Layer 4 of a small transformer language model trained on English Wikipedia (13 layers, counted from 0, width 96).
A neuron's activation on a vector x is GELU(weights . x + bias), where the dot is the dot product.

Input weights of the MLP neurons that the questions are about. A number n stands for (n - 500) times 0.0019.
n4 (bias -0.022): 606 482 391 238 555 768 258 482 559 562 390 550 492 624 280 564 336 405 526 369 451 453 356 474 442 407 487 531 485 473 507 368 552 331 504 569 585 454 504 428 613 392 657 581 476 524 384 372 459 210 492 488 652 250 707 753 481 543 719 405 570 731 478 406 554 371 790 561 431 551 439 504 300 613 515 779 697 367 309 691 287 569 604 573 533 663 595 287 349 470 692 488 697 481 548 691
n40 (bias -0.043): 597 540 629 366 423 504 478 604 415 377 593 496 723 642 584 394 496 158 553 740 396 670 496 462 370 416 557 472 311 550 431 262 283 512 638 523 402 707 460 500 321 640 767 516 591 417 559 504 571 603 446 429 313 216 740 589 500 540 504 477 489 813 522 529 512 500 574 467 559 400 456 547 848 248 539 575 682 125 317 537 374 347 358 437 557 473 427 323 638 625 413 524 520 587 369 642
n51 (bias -0.042): 402 657 482 612 369 471 500 320 533 431 504 371 496 192 370 698 384 316 408 424 590 749 461 340 436 481 318 584 439 296 492 246 500 438 371 623 466 662 472 232 616 603 362 632 773 538 354 560 403 464 543 675 388 683 208 475 646 394 675 606 580 539 428 584 449 225 537 584 590 395 474 388 481 650 492 470 417 528 637 706 390 324 544 611 489 449 910 425 441 696 756 472 598 508 721 529
n56 (bias -0.032): 434 448 246 313 577 619 589 392 608 576 472 598 333 553 359 454 492 725 236 399 515 470 496 550 650 373 529 459 691 491 354 533 442 723 596 478 396 476 587 515 565 484 210 511 472 492 250 526 496 504 482 455 597 606 378 485 818 588 424 386 450 253 457 369 980 492 527 552 479 367 670 406 332 686 625 489 493 648 568 610 532 616 616 392 468 669 435 449 631 529 492 341 531 688 383 562
n77 (bias -0.060): 567 756 469 724 730 421 526 706 491 608 552 394 527 408 770 443 571 603 522 317 438 601 446 426 536 606 424 724 544 532 331 223 478 634 279 446 513 563 803 752 737 490 557 359 433 515 137 711 558 518 549 468 585 343 648 308 635 365 515 577 517 217 682 297 459 274 400 611 384 348 424 706 532 495 374 221 241 625 366 327 534 655 395 291 553 491 613 390 732 650 313 813 291 463 300 801
n83 (bias -0.030): 523 529 500 304 407 568 500 391 661 588 611 812 329 343 684 407 667 534 568 559 290 236 504 522 262 576 504 614 530 418 302 626 674 450 664 593 440 732 299 415 411 559 713 433 377 330 475 665 595 394 774 535 622 557 512 492 292 687 613 407 710 589 507 392 527 330 533 612 493 528 529 425 514 476 519 590 522 464 607 603 442 429 457 410 526 335 359 79 562 685 543 662 272 398 610 452
n115 (bias -0.041): 484 567 395 428 297 196 711 658 360 790 733 662 404 427 496 558 692 405 562 560 594 532 607 793 528 585 419 524 624 491 340 618 383 567 584 476 681 426 727 556 456 348 475 420 356 415 522 573 411 306 480 580 529 761 525 422 456 541 379 333 300 599 622 449 312 545 408 807 583 353 504 508 500 480 401 377 618 659 760 326 556 597 496 304 350 299 756 433 462 539 594 313 217 524 487 313
n120 (bias -0.059): 310 261 557 567 630 363 448 500 168 681 396 559 525 441 539 266 456 721 472 693 615 479 579 633 626 541 444 626 492 207 574 492 614 459 312 517 452 286 508 346 427 369 795 391 266 545 645 487 775 470 603 643 404 619 534 418 765 650 667 338 351 703 384 682 354 547 465 598 635 500 453 403 342 632 707 636 540 457 283 611 263 740 563 684 661 323 210 342 496 557 444 458 341 378 377 517
n148 (bias -0.065): 417 385 444 540 257 527 419 345 514 490 339 352 735 536 495 274 708 586 263 754 535 294 280 436 478 440 207 478 595 681 608 116 517 801 508 606 577 500 451 707 545 361 519 192 425 604 543 424 406 545 544 215 495 528 482 633 689 609 639 535 278 478 559 476 478 599 630 722 647 356 521 513 363 391 772 551 673 595 730 289 595 402 397 491 556 478 252 533 174 702 673 603 482 818 621 261
n179 (bias -0.045): 718 475 599 524 467 431 568 445 488 619 395 719 551 440 508 512 578 390 538 520 388 472 582 246 808 477 548 611 401 762 712 581 787 338 297 641 455 482 500 355 507 474 715 785 263 370 462 444 717 436 621 788 541 649 488 455 426 460 559 324 390 601 421 404 362 584 372 525 437 528 431 218 374 327 449 368 406 556 316 930 374 583 389 535 587 446 415 479 643 370 369 524 407 397 537 443
n189 (bias -0.015): 631 443 292 500 367 670 484 567 637 500 306 542 405 508 500 491 504 804 408 296 504 328 706 364 334 609 398 621 685 292 516 496 528 818 294 719 181 577 508 500 553 433 321 496 421 500 397 404 553 730 570 446 453 330 534 479 492 233 545 512 747 537 449 258 450 327 648 725 555 449 666 316 259 403 607 731 457 656 593 575 447 588 613 342 560 623 637 700 328 576 472 723 321 625 291 311
n233 (bias -0.024): 677 377 625 597 348 311 460 473 258 723 395 528 321 449 618 505 303 351 620 592 505 491 450 389 505 790 464 630 175 334 298 527 330 514 781 816 544 837 602 299 475 475 408 694 597 138 421 495 788 653 491 578 380 659 617 780 591 514 525 678 248 432 539 319 500 505 548 510 417 191 551 384 582 237 541 469 509 360 621 373 574 440 634 633 292 464 547 350 593 763 756 533 514 477 138 681
n244 (bias -0.018): 333 699 138 610 565 375 425 309 460 292 335 572 527 571 766 647 688 373 470 484 535 639 469 568 409 530 439 401 337 564 239 454 492 396 612 774 406 719 314 356 432 288 529 476 235 454 462 286 683 480 566 748 590 319 584 816 418 444 331 644 613 729 549 379 598 548 339 529 507 496 598 607 574 524 481 421 474 436 468 259 592 488 429 500 326 523 585 385 638 561 679 619 613 611 570 443
n245 (bias -0.035): 596 675 375 717 640 587 658 529 526 692 552 376 740 449 387 719 310 473 488 738 144 778 613 520 360 500 472 440 246 239 488 504 463 587 331 618 634 327 479 554 779 331 411 500 455 536 500 466 639 641 320 475 610 775 427 613 400 336 473 282 557 600 367 554 289 328 717 415 500 358 327 257 405 578 546 399 548 367 564 576 577 334 640 432 472 396 666 788 432 606 345 247 457 683 589 531
n283 (bias -0.016): 750 528 432 431 447 610 393 380 562 625 504 596 564 422 478 972 469 301 587 328 550 348 666 550 177 537 289 591 812 520 404 433 325 445 394 338 467 460 734 296 736 189 446 353 541 559 426 522 491 422 708 724 603 482 355 624 632 671 565 555 620 479 430 482 342 579 293 226 524 836 392 526 530 447 547 599 471 714 522 668 179 651 539 371 566 314 425 450 276 608 405 404 606 595 649 482
n292 (bias -0.044): 588 541 551 458 694 493 607 641 675 228 391 519 363 529 399 626 460 469 438 490 519 413 500 411 651 553 386 555 500 437 619 616 618 406 585 347 442 530 474 383 564 718 631 519 348 395 459 723 267 600 440 362 420 353 559 345 702 448 548 481 534 525 470 290 440 451 577 568 352 451 521 397 443 432 554 635 530 526 513 547 630 622 294 634 644 418 526 691 622 543 220 497 588 461 477 477
n293 (bias -0.030): 512 553 627 488 581 517 421 572 393 598 465 550 294 554 538 354 539 709 484 595 698 379 688 381 421 616 348 446 552 611 153 468 150 642 602 845 373 419 663 369 402 513 613 363 474 557 482 458 548 483 316 624 431 431 631 466 422 597 456 295 389 830 338 658 615 601 730 456 520 265 320 321 397 449 598 781 543 407 458 640 359 463 587 521 253 443 449 491 342 628 757 245 648 383 643 607
n299 (bias -0.037): 685 545 439 245 514 372 658 495 151 606 407 613 416 496 482 560 449 322 668 509 710 437 248 312 571 375 311 280 543 484 500 601 595 448 564 491 671 798 329 588 627 799 537 518 378 543 514 288 514 549 637 790 454 495 495 757 421 377 457 619 667 425 700 491 189 387 439 462 609 604 566 608 315 427 341 445 453 482 518 825 424 979 294 571 577 575 371 407 628 634 624 315 258 509 593 204
n316 (bias -0.030): 612 534 343 431 609 496 535 533 374 324 694 459 488 324 517 694 165 535 291 488 651 759 516 703 557 397 586 496 826 538 440 512 500 380 271 221 277 515 397 706 634 399 415 447 719 599 461 451 371 701 303 516 487 487 496 475 729 496 500 347 652 416 651 245 634 364 675 543 596 541 447 426 447 600 536 788 570 574 240 397 296 292 705 557 437 420 542 645 405 535 364 529 508 631 504 626
n340 (bias -0.045): 705 398 736 727 401 772 482 556 391 562 619 417 687 447 485 675 550 599 458 345 509 330 381 574 539 640 295 432 272 449 448 524 706 387 440 486 750 115 135 500 443 500 500 640 286 608 640 432 587 403 652 182 535 530 652 535 314 554 728 428 727 338 445 546 365 103 748 766 737 461 384 728 243 343 590 403 459 274 603 842 201 602 442 283 723 210 425 500 567 593 591 446 683 481 743 525
n372 (bias -0.025): 361 654 590 717 309 432 508 296 427 305 450 384 610 700 396 852 665 410 509 734 535 500 561 271 491 765 485 677 538 587 405 379 140 824 601 474 631 345 518 299 431 419 440 460 537 495 538 358 486 811 348 623 486 694 455 323 452 365 543 696 449 530 546 640 254 460 348 444 571 598 414 398 714 361 470 276 554 446 737 407 717 664 256 438 402 509 618 477 453 602 485 380 509 637 24 582
n397 (bias -0.032): 432 618 451 393 284 548 684 535 690 518 186 591 607 660 811 518 371 422 558 423 684 491 551 266 397 417 486 466 351 720 224 613 296 395 541 653 479 540 478 585 524 519 554 534 554 609 722 293 328 418 327 590 438 392 387 813 407 614 532 784 541 369 578 273 590 670 504 550 302 496 345 190 839 391 601 504 329 313 739 468 555 586 448 517 586 588 571 671 527 579 334 396 658 763 226 438
n411 (bias -0.031): 360 582 616 353 317 527 143 629 505 744 331 500 256 312 618 514 736 457 552 594 478 549 628 598 772 470 341 625 358 438 656 574 621 395 500 447 457 446 410 394 427 716 575 968 519 410 328 675 350 366 224 473 251 286 419 633 430 355 352 364 513 487 508 443 500 459 463 439 462 563 475 473 316 667 640 517 795 649 653 810 571 330 308 429 547 251 697 463 514 466 589 792 732 268 677 431
n418 (bias -0.047): 661 595 592 440 544 531 402 540 429 255 410 569 287 634 241 558 183 606 595 448 663 755 199 714 526 525 419 470 479 315 341 487 217 672 586 598 566 321 409 576 512 495 657 483 374 527 546 470 699 427 614 483 349 778 251 694 390 535 615 534 340 487 471 314 709 391 356 382 245 713 500 315 581 692 555 463 626 313 656 246 761 526 642 783 521 702 288 509 532 376 524 543 496 379 630 646
n434 (bias -0.040): 618 266 449 240 623 480 552 436 464 48 149 263 609 525 541 40 458 151 519 680 471 636 510 691 660 471 327 680 726 639 670 647 389 246 481 500 390 421 631 821 505 355 348 400 500 659 586 731 516 420 362 380 630 322 957 705 816 408 784 150 423 466 305 463 465 652 521 500 604 318 426 646 394 393 618 476 609 885 566 547 330 525 615 445 749 529 289 385 585 524 550 500 490 425 422 521
n445 (bias -0.046): 593 206 425 754 529 562 576 728 442 298 451 666 458 131 438 335 573 566 296 627 394 609 653 730 505 505 379 528 400 555 381 482 714 564 563 472 486 339 538 598 521 409 677 561 381 340 859 315 609 647 449 646 471 318 591 345 207 122 455 147 486 667 428 226 612 562 466 565 699 519 735 883 655 495 570 213 487 672 429 232 655 363 495 401 347 791 505 411 445 445 854 562 476 576 480 510
n463 (bias -0.059): 430 725 137 484 378 492 651 788 382 470 354 316 669 444 597 578 311 589 664 385 678 436 555 591 429 653 289 579 382 647 735 419 711 523 444 728 417 452 432 465 453 453 483 516 687 399 691 496 433 269 594 646 615 517 371 516 629 375 313 309 572 675 519 228 276 568 240 873 418 408 526 528 439 697 551 451 485 488 524 479 593 670 369 433 534 473 569 450 315 424 574 364 391 607 426 431
n468 (bias -0.053): 628 463 419 639 518 710 538 422 647 211 105 599 691 621 537 357 616 399 478 406 504 509 460 569 281 595 251 684 422 620 417 618 435 548 377 567 393 512 581 615 598 712 359 160 330 785 654 378 595 577 421 446 704 196 459 656 686 395 663 239 341 482 645 381 460 577 617 728 382 400 438 590 452 509 544 855 360 609 604 472 366 460 702 125 582 531 528 449 381 176 763 337 463 540 378 505
n476 (bias -0.017): 487 445 301 633 509 535 789 500 478 652 573 194 508 577 539 562 784 284 294 316 321 677 470 615 462 426 110 616 533 505 471 705 363 525 752 547 496 433 306 580 445 316 679 513 837 500 610 612 153 384 441 393 739 518 444 522 584 409 637 530 471 382 589 482 797 500 496 577 713 353 429 418 500 426 466 553 431 509 569 401 432 491 920 304 578 529 562 317 591 508 566 133 522 530 616 549
n478 (bias -0.057): 413 353 460 424 500 491 606 135 322 495 500 294 438 585 477 335 528 347 324 193 561 634 553 598 638 698 436 767 401 386 708 383 547 422 386 526 500 582 688 500 520 644 342 656 645 632 271 509 411 263 544 642 624 454 175 349 307 527 629 474 683 303 677 114 522 221 472 472 709 333 352 705 568 834 478 394 315 712 747 500 633 549 580 558 521 413 605 514 679 564 662 410 695 741 440 629
n483 (bias -0.031): 552 540 590 421 681 899 492 789 410 599 696 531 522 531 751 500 477 632 364 557 586 429 765 466 566 530 593 324 356 725 487 466 355 766 379 439 588 451 650 331 456 216 670 263 486 630 595 319 519 328 314 316 409 486 612 509 344 522 137 691 487 392 700 244 517 322 257 649 409 295 346 456 801 746 638 391 425 669 447 537 196 425 694 364 690 371 613 436 383 530 539 478 608 363 587 427
n492 (bias -0.023): 368 723 608 596 464 376 744 485 326 393 187 552 379 583 469 868 198 351 575 444 555 552 658 346 803 651 307 596 483 218 331 806 500 513 636 612 359 392 635 397 587 645 745 669 418 583 551 504 473 535 598 500 419 641 452 273 346 540 705 406 716 760 430 537 461 482 595 413 328 561 697 334 536 315 415 392 512 399 382 628 440 700 317 595 537 377 594 536 578 420 178 386 332 509 699 455

Each question shows a token from some text and the vector x that enters the MLP there. A number n stands for (n - 500) times 0.0081.

"u": 398 476 373 539 557 159 525 323 516 681 620 659 433 621 261 728 450 569 429 505 621 499 669 292 427 442 497 504 445 586 587 573 614 389 469 259 517 724 555 662 211 418 413 547 544 531 560 508 359 435 690 239 383 541 570 536 476 463 523 448 486 616 374 731 693 508 482 434 116 497 354 720 408 580 463 719 187 500 409 556 709 464 567 642 564 587 513 433 700 514 573 481 634 414 409 353
The neuron with the highest activation: n56

" W": 355 476 430 625 481 240 508 436 422 719 552 593 460 636 297 612 426 561 566 613 583 483 684 394 344 453 436 417 429 515 574 623 649 431 465 382 563 672 515 741 178 311 486 463 446 445 559 406 319 444 709 252 415 617 661 487 441 364 556 443 429 627 311 713 622 513 390 356 179 414 336 809 480 534 502 807 299 520 450 642 677 516 558 754 580 561 513 397 638 475 535 570 538 447 377 484
The most active neuron and its activation: n120, at about 2.8

"ent": 426 527 386 595 620 213 485 447 463 706 574 769 472 533 257 695 423 513 529 554 548 515 594 323 270 479 572 451 431 583 691 611 591 449 390 282 517 652 536 711 205 310 457 553 512 514 516 458 370 419 691 246 363 615 549 565 461 446 649 467 560 498 211 701 621 485 543 395 146 486 310 770 540 478 448 650 261 582 430 640 747 441 595 609 495 604 531 425 621 535 489 529 595 486 367 367
Which two neurons fire most, strongest first? n179, n4

"on": 380 428 425 427 466 243 534 387 518 700 460 645 446 594 316 729 447 547 567 541 532 579 748 239 319 526 490 542 532 653 624 612 614 489 476 294 549 720 521 734 284 333 431 450 541 508 444 471 277 419 648 180 272 604 552 542 519 398 585 435 456 645 288 757 628 444 496 446 218 479 406 785 473 584 512 679 273 558 416 600 780 440 602 571 402 563 506 464 603 414 532 496 628 534 392 368
The neuron with the highest activation: n56

" m": 381 444 426 596 492 279 499 465 474 579 531 571 536 564 375 612 422 510 540 541 587 567 650 217 303 452 460 403 458 577 644 555 604 460 466 337 496 693 672 818 194 319 444 450 479 561 480 368 358 499 769 180 265 587 560 491 459 439 480 470 463 661 361 756 614 494 497 520 142 491 362 824 505 477 552 747 341 603 471 613 723 455 662 633 579 534 482 398 614 404 563 566 554 429 351 401
Which three neurons fire most, strongest first? n148, n40, n434

" in": 444 412 385 522 501 297 465 518 439 607 490 609 566 642 300 730 420 473 574 487 623 532 701 276 222 536 468 482 488 574 680 536 577 386 453 392 518 683 539 703 119 291 348 462 566 466 531 461 283 450 727 235 366 693 629 511 444 409 511 485 476 664 293 677 596 455 474 489 97 524 480 835 547 572 563 614 290 573 472 629 685 420 597 593 472 573 566 491 650 428 527 553 552 422 428 408
The neuron with the highest activation: n463

"O": 462 501 507 621 521 256 411 368 455 687 606 682 449 573 282 655 503 553 650 548 632 531 657 245 357 531 463 450 429 620 562 606 632 290 502 340 611 692 494 670 160 358 455 599 548 508 486 433 276 481 580 153 407 528 552 545 499 363 555 391 482 628 372 639 563 491 441 362 104 535 410 825 467 500 551 713 220 567 455 686 723 443 555 623 466 534 525 454 625 483 534 515 580 544 348 450
The most active neuron and its activation: n411, at about 1.3

" C": 425 516 386 604 435 303 513 424 476 718 508 625 496 566 416 653 463 482 500 589 552 499 665 284 224 562 469 445 521 598 619 592 564 455 539 331 602 625 546 723 183 360 338 446 480 538 537 395 259 511 688 162 419 640 593 464 419 359 563 526 404 682 278 642 657 427 554 360 156 455 383 828 515 555 511 725 327 541 401 575 712 468 640 726 530 637 568 409 624 385 485 520 537 449 439 429
The neuron with the highest activation: n476

"t": 393 478 442 512 529 355 500 398 428 733 603 634 558 593 273 666 513 550 479 580 548 508 682 282 290 402 527 512 442 572 589 598 591 404 514 345 596 664 593 659 196 281 418 551 551 401 539 525 319 513 655 253 332 590 589 490 474 396 579 480 448 620 336 766 630 412 489 436 147 454 341 791 533 487 455 766 298 585 377 585 874 397 645 582 431 470 475 471 600 366 605 541 607 494 363 391
The neuron with the highest activation: n233

"ist": 429 428 434 526 525 264 451 403 450 643 497 738 479 559 353 678 473 545 529 571 561 570 599 224 178 471 565 563 395 623 626 511 640 442 456 310 524 635 536 761 153 242 351 458 528 555 507 471 331 519 638 233 324 590 536 514 511 376 536 548 476 632 374 697 635 455 535 475 236 501 210 743 573 560 497 738 399 557 409 564 793 445 723 608 388 596 550 533 591 458 553 528 548 533 445 325
The neuron with the highest activation: n316

"3,": 400 507 375 579 462 331 516 513 433 560 546 643 547 548 267 648 444 512 501 538 544 540 659 363 352 521 455 531 505 636 650 621 626 458 482 439 521 657 595 704 132 359 361 472 548 521 525 516 381 519 728 174 333 616 521 612 443 370 476 517 558 593 311 731 503 452 404 400 143 432 192 848 459 583 517 662 218 592 402 658 756 354 552 637 560 562 553 437 616 501 519 581 513 516 337 436
The most active neuron and its activation: n463, at about 0.83

" he": 505 478 399 655 582 347 468 410 482 627 696 612 405 617 309 623 416 501 509 574 571 477 810 306 279 464 498 514 511 565 622 566 638 426 452 317 612 689 534 739 208 281 512 400 502 537 466 436 350 470 671 215 297 519 589 495 443 408 490 475 519 599 296 629 586 533 475 460 102 470 285 777 587 495 548 721 144 561 456 602 691 471 652 600 616 528 492 430 567 430 591 510 574 515 401 426
The most active neuron and its activation: n483, at about 1.8

" \"": 386 460 421 604 428 340 476 499 486 584 509 620 494 664 281 688 476 523 612 537 525 450 751 251 288 572 447 479 372 583 584 559 573 424 526 380 535 659 552 697 136 337 429 485 557 466 445 388 287 527 763 198 396 593 613 505 415 349 515 427 452 640 397 726 610 513 494 369 170 469 365 830 550 573 618 716 264 595 410 546 766 462 569 634 503 503 426 389 614 531 593 565 574 520 393 463
The most active neuron and its activation: n233, at about 0.98

" new": 407 427 386 604 477 256 450 520 466 663 541 640 550 620 311 662 436 482 567 545 595 516 721 226 327 533 471 473 496 538 602 539 599 383 432 348 541 650 633 879 160 304 391 481 451 505 471 467 389 437 730 271 386 618 567 503 471 385 619 419 546 520 289 685 572 466 541 495 77 443 329 831 524 515 511 629 328 553 383 620 694 432 541 651 508 547 572 366 635 576 485 515 604 499 420 483
The neuron with the highest activation: n77

"in": 365 432 420 544 498 255 522 395 509 681 564 655 526 575 199 725 448 429 567 506 626 588 697 207 340 505 491 528 553 640 637 608 625 435 531 296 501 655 482 724 219 301 376 564 495 481 570 501 349 431 717 211 374 556 540 577 506 385 542 468 488 623 349 803 644 417 552 429 184 518 382 756 474 551 455 634 294 552 468 635 735 357 565 641 403 496 482 483 661 399 462 545 584 449 436 396
The neuron with the highest activation: n492

" 200": 404 432 370 520 418 270 388 444 548 600 538 668 457 612 268 679 460 523 574 525 626 503 669 291 239 518 485 518 418 558 545 615 543 417 477 298 563 679 527 802 136 357 436 491 585 614 470 455 388 527 691 212 561 568 556 625 462 287 508 493 528 608 345 768 595 345 405 477 186 452 301 761 454 474 536 752 291 612 533 612 714 512 607 608 561 582 522 459 674 410 522 465 506 503 410 455
The most active neuron and its activation: n468, at about 0.93

".": 374 598 415 552 494 324 508 399 424 623 516 645 427 608 297 669 441 562 482 513 553 465 717 251 284 485 393 545 500 593 627 682 638 470 428 326 586 697 530 671 161 283 412 514 545 491 464 527 321 580 667 207 308 568 610 552 418 364 537 469 428 642 372 717 626 456 518 447 136 446 312 862 579 496 610 717 362 569 449 513 764 431 582 589 486 511 589 470 537 473 604 569 489 482 382 395
The most active neuron and its activation: n189, at about 0.46

"ra": 377 422 406 597 526 180 584 360 483 705 541 611 475 604 249 664 495 591 500 513 568 531 633 314 390 453 492 443 534 592 759 653 644 452 429 258 555 690 584 699 197 342 511 533 450 550 543 473 304 506 692 240 356 597 596 611 436 458 569 485 481 603 284 705 568 480 440 386 113 547 311 726 419 513 420 695 276 522 445 566 741 395 600 576 421 503 499 436 676 475 518 509 662 467 457 466
The neuron with the highest activation: n179

" The": 427 479 440 573 421 303 451 444 528 654 546 629 532 659 271 655 401 517 568 528 591 534 705 301 299 548 393 500 428 573 568 561 571 500 444 340 525 659 593 809 212 353 406 453 550 460 462 443 329 566 689 152 415 569 681 479 419 336 606 462 557 605 260 663 593 447 466 474 200 431 273 761 452 558 539 675 246 598 334 601 763 458 631 680 513 651 496 450 598 448 544 550 624 500 385 406
The most active neuron and its activation: n189, at about 1.1

"ed": 369 466 460 592 556 333 532 543 423 599 533 748 514 500 323 670 468 491 419 465 530 565 616 296 292 478 514 449 564 641 637 570 601 418 445 341 514 695 503 720 191 236 360 619 531 494 412 483 339 497 724 198 339 613 597 501 493 403 654 457 462 594 321 793 632 490 546 465 134 485 301 777 464 491 492 714 264 601 435 618 781 437 532 574 497 574 514 454 602 421 527 561 619 451 363 421
The neuron with the highest activation: n292

" He": 408 525 409 629 499 360 540 422 469 639 676 589 487 632 309 584 463 560 609 605 557 521 761 309 200 542 493 512 487 594 579 611 574 509 433 283 602 740 474 673 210 256 463 367 565 559 493 467 359 547 637 154 289 568 599 481 447 391 582 466 502 605 279 599 589 468 421 421 172 423 273 733 518 459 467 751 180 536 451 624 714 471 655 631 557 589 531 446 531 409 564 519 606 553 436 428
The neuron with the highest activation: n483

" been": 487 423 437 641 521 410 462 487 440 548 608 645 494 591 236 703 507 566 492 463 628 506 744 317 273 523 393 497 421 622 577 542 672 413 447 331 591 640 456 751 143 302 412 511 499 491 426 491 392 534 802 218 388 666 588 562 440 353 611 449 527 589 375 627 635 424 493 487 100 399 296 807 514 533 487 645 289 557 452 639 671 409 632 538 545 490 542 410 721 427 556 488 603 434 396 420
The neuron with the highest activation: n340

",": 433 492 370 573 469 323 555 452 439 636 563 616 530 618 301 659 425 519 494 565 573 468 734 337 237 566 490 487 449 608 694 605 609 482 435 404 541 680 581 656 133 328 361 487 464 527 510 520 313 507 721 184 398 642 571 605 465 346 461 481 525 598 302 685 558 405 509 399 170 468 236 824 458 609 564 690 248 576 444 634 734 415 590 535 508 596 550 512 603 487 556 554 477 443 309 461
The most active neuron and its activation: n189, at about 1.1

" cl": 418 477 438 693 553 374 440 454 402 581 475 615 490 592 366 581 461 484 521 572 643 500 708 262 303 403 453 446 467 626 667 603 579 522 444 267 523 693 563 858 265 375 413 429 479 597 500 424 356 494 701 215 355 608 572 518 471 413 496 379 447 550 364 680 656 496 589 501 74 453 345 921 481 480 492 683 242 507 432 580 729 497 593 626 506 478 571 365 624 450 470 539 610 435 387 467
The neuron with the highest activation: n468

"ly": 455 357 407 602 511 403 481 468 366 516 595 639 475 578 260 695 472 544 396 471 574 527 776 323 295 549 486 450 483 577 636 635 674 400 471 357 616 653 480 728 241 278 385 559 437 494 426 481 347 529 734 280 332 583 617 564 452 398 567 449 472 491 354 667 664 503 495 428 129 399 243 799 470 529 543 688 295 540 399 665 781 456 595 544 536 486 555 488 738 458 527 411 683 549 380 456
The neuron with the highest activation: n340

" they": 452 469 411 622 500 412 417 399 462 573 620 648 461 633 310 578 411 489 485 451 589 530 773 283 325 574 463 537 582 633 578 653 626 437 470 342 569 682 503 769 241 272 458 433 471 521 447 445 397 548 728 212 305 545 548 540 450 341 550 438 501 587 292 702 540 406 522 475 121 415 269 794 550 639 494 721 273 613 446 583 755 465 665 601 562 490 493 425 582 390 552 541 619 544 349 374
The neuron with the highest activation: n468

" St": 391 504 390 621 470 288 486 432 396 644 588 581 505 636 268 670 529 488 522 627 561 477 686 311 308 473 462 434 393 618 592 624 640 498 554 383 525 707 511 754 161 292 441 476 467 527 502 426 327 523 647 229 396 658 648 473 463 422 579 500 503 620 255 646 609 364 461 359 222 389 324 791 482 533 488 801 243 497 433 620 765 483 612 684 430 515 589 490 584 460 496 595 524 516 429 409
The neuron with the highest activation: n244

" with": 421 442 334 656 420 361 476 432 454 554 534 591 590 584 298 624 462 452 482 532 578 515 740 249 311 540 454 500 542 648 687 608 582 409 462 421 509 693 570 760 176 232 489 501 612 547 430 501 285 537 738 255 367 705 609 495 502 290 519 495 528 563 455 690 598 526 466 426 116 475 332 765 494 533 494 661 251 530 332 510 723 356 564 614 529 563 609 403 642 447 566 537 572 436 389 454
The neuron with the highest activation: n476

"at": 440 427 410 473 482 270 506 451 389 600 520 762 564 547 296 650 445 510 472 502 555 584 684 240 405 410 542 494 527 590 661 589 646 469 554 316 589 683 534 703 164 254 381 601 462 492 560 482 377 511 673 241 304 606 528 504 446 423 539 447 541 654 324 733 590 391 543 418 117 474 345 783 554 507 456 720 338 562 436 624 745 402 670 667 469 505 544 500 627 420 500 517 587 458 415 324
The neuron with the highest activation: n179

"m": 385 391 405 554 448 260 572 488 519 596 608 598 507 530 313 697 586 516 505 516 602 598 642 268 254 528 494 467 557 573 632 617 613 542 415 297 554 652 628 639 210 207 395 556 497 543 531 477 377 562 692 154 313 636 537 485 525 436 524 496 410 612 377 745 547 444 579 470 107 462 352 783 431 513 482 696 423 559 382 640 794 406 628 606 515 523 486 436 658 322 472 530 624 433 329 439
Which two neurons fire most, strongest first? n372, n292

"ri": 459 474 437 519 436 221 553 438 529 721 594 628 472 573 258 721 536 545 502 513 521 475 680 342 308 470 507 503 469 704 630 630 637 478 458 318 591 653 514 703 211 275 435 464 481 561 482 398 303 480 639 275 367 586 589 607 385 418 523 440 386 645 369 678 681 474 454 379 108 491 287 840 460 505 489 706 296 447 501 473 733 403 636 674 436 536 534 454 641 444 552 590 632 524 399 427
Which three neurons fire most, strongest first? n115, n244, n4

")": 384 451 430 570 378 295 495 431 480 588 554 693 441 487 419 698 477 514 494 566 600 550 770 311 358 507 432 469 450 647 647 599 657 416 495 291 479 685 561 740 210 216 393 469 426 538 494 416 377 612 725 192 336 604 505 615 433 355 532 434 554 615 293 751 543 403 571 394 167 480 350 790 503 639 521 709 333 610 452 590 697 411 659 612 543 535 565 478 549 459 541 489 560 376 401 412
The most active neuron and its activation: n189, at about 0.28

":": 404 532 388 545 481 313 546 436 399 659 494 648 479 502 285 636 488 489 565 538 526 442 701 300 348 493 463 469 432 577 694 674 623 467 515 332 525 719 548 698 178 312 315 531 478 532 485 498 309 589 797 240 360 680 584 550 469 401 469 463 551 626 329 733 587 490 542 387 35 470 388 786 534 599 531 668 282 593 385 569 761 479 563 596 508 549 529 453 569 432 508 544 457 479 425 387
The most active neuron and its activation: n492, at about 1.1

" Br": 358 462 391 608 465 348 576 463 422 661 550 584 554 638 326 635 512 499 576 620 580 474 642 268 324 539 435 521 563 616 643 678 563 528 468 328 573 685 524 773 223 286 473 348 547 509 515 378 265 487 642 146 334 617 561 523 468 471 554 481 447 683 267 583 616 486 403 338 212 397 264 795 491 545 399 735 280 458 446 586 788 447 583 563 401 656 589 519 552 483 593 586 549 479 435 453
The neuron with the highest activation: n476

" D": 387 541 444 652 446 373 563 432 444 667 510 644 514 573 350 619 436 473 542 517 570 559 659 286 270 520 519 446 454 607 615 645 642 431 566 319 562 711 523 727 230 265 397 464 507 528 517 358 340 528 662 182 321 531 590 396 458 405 624 516 481 641 223 708 615 397 543 376 163 454 389 820 515 538 550 757 300 609 373 662 740 457 575 668 519 547 507 421 598 463 447 545 548 480 383 366
The neuron with the highest activation: n492

"7": 363 470 402 523 451 280 480 520 460 596 550 692 438 494 245 643 495 546 523 535 577 532 651 300 329 468 450 496 526 572 620 669 623 399 526 305 601 675 539 693 212 289 426 536 562 539 534 556 357 457 741 281 348 655 472 602 420 405 463 522 535 579 349 769 517 389 456 454 170 453 298 853 435 540 486 727 253 538 444 641 777 406 553 649 470 557 535 357 724 503 544 539 562 507 353 393
The neuron with the highest activation: n299

" and": 405 415 375 641 467 305 501 362 370 576 579 552 530 660 304 581 428 525 524 559 557 508 794 347 326 510 532 533 500 614 643 597 593 390 436 404 520 655 519 754 172 329 395 544 557 549 416 545 307 521 677 252 314 652 572 559 392 380 514 428 581 640 291 623 599 457 499 461 128 438 245 836 518 567 561 723 303 595 448 569 724 444 531 628 512 505 534 496 650 428 560 540 598 467 315 440
The neuron with the highest activation: n478

"00": 384 490 424 534 406 254 440 490 511 626 596 695 433 516 237 687 505 510 548 518 620 531 622 330 336 544 495 434 486 578 579 657 564 492 442 283 550 608 551 731 189 347 460 478 540 590 464 545 390 491 683 211 358 621 550 673 470 368 534 464 498 579 325 765 522 393 404 486 94 440 280 784 486 512 460 715 254 583 450 686 778 404 583 650 481 545 539 372 663 516 551 532 545 590 401 415
The most active neuron and its activation: n115, at about 0.85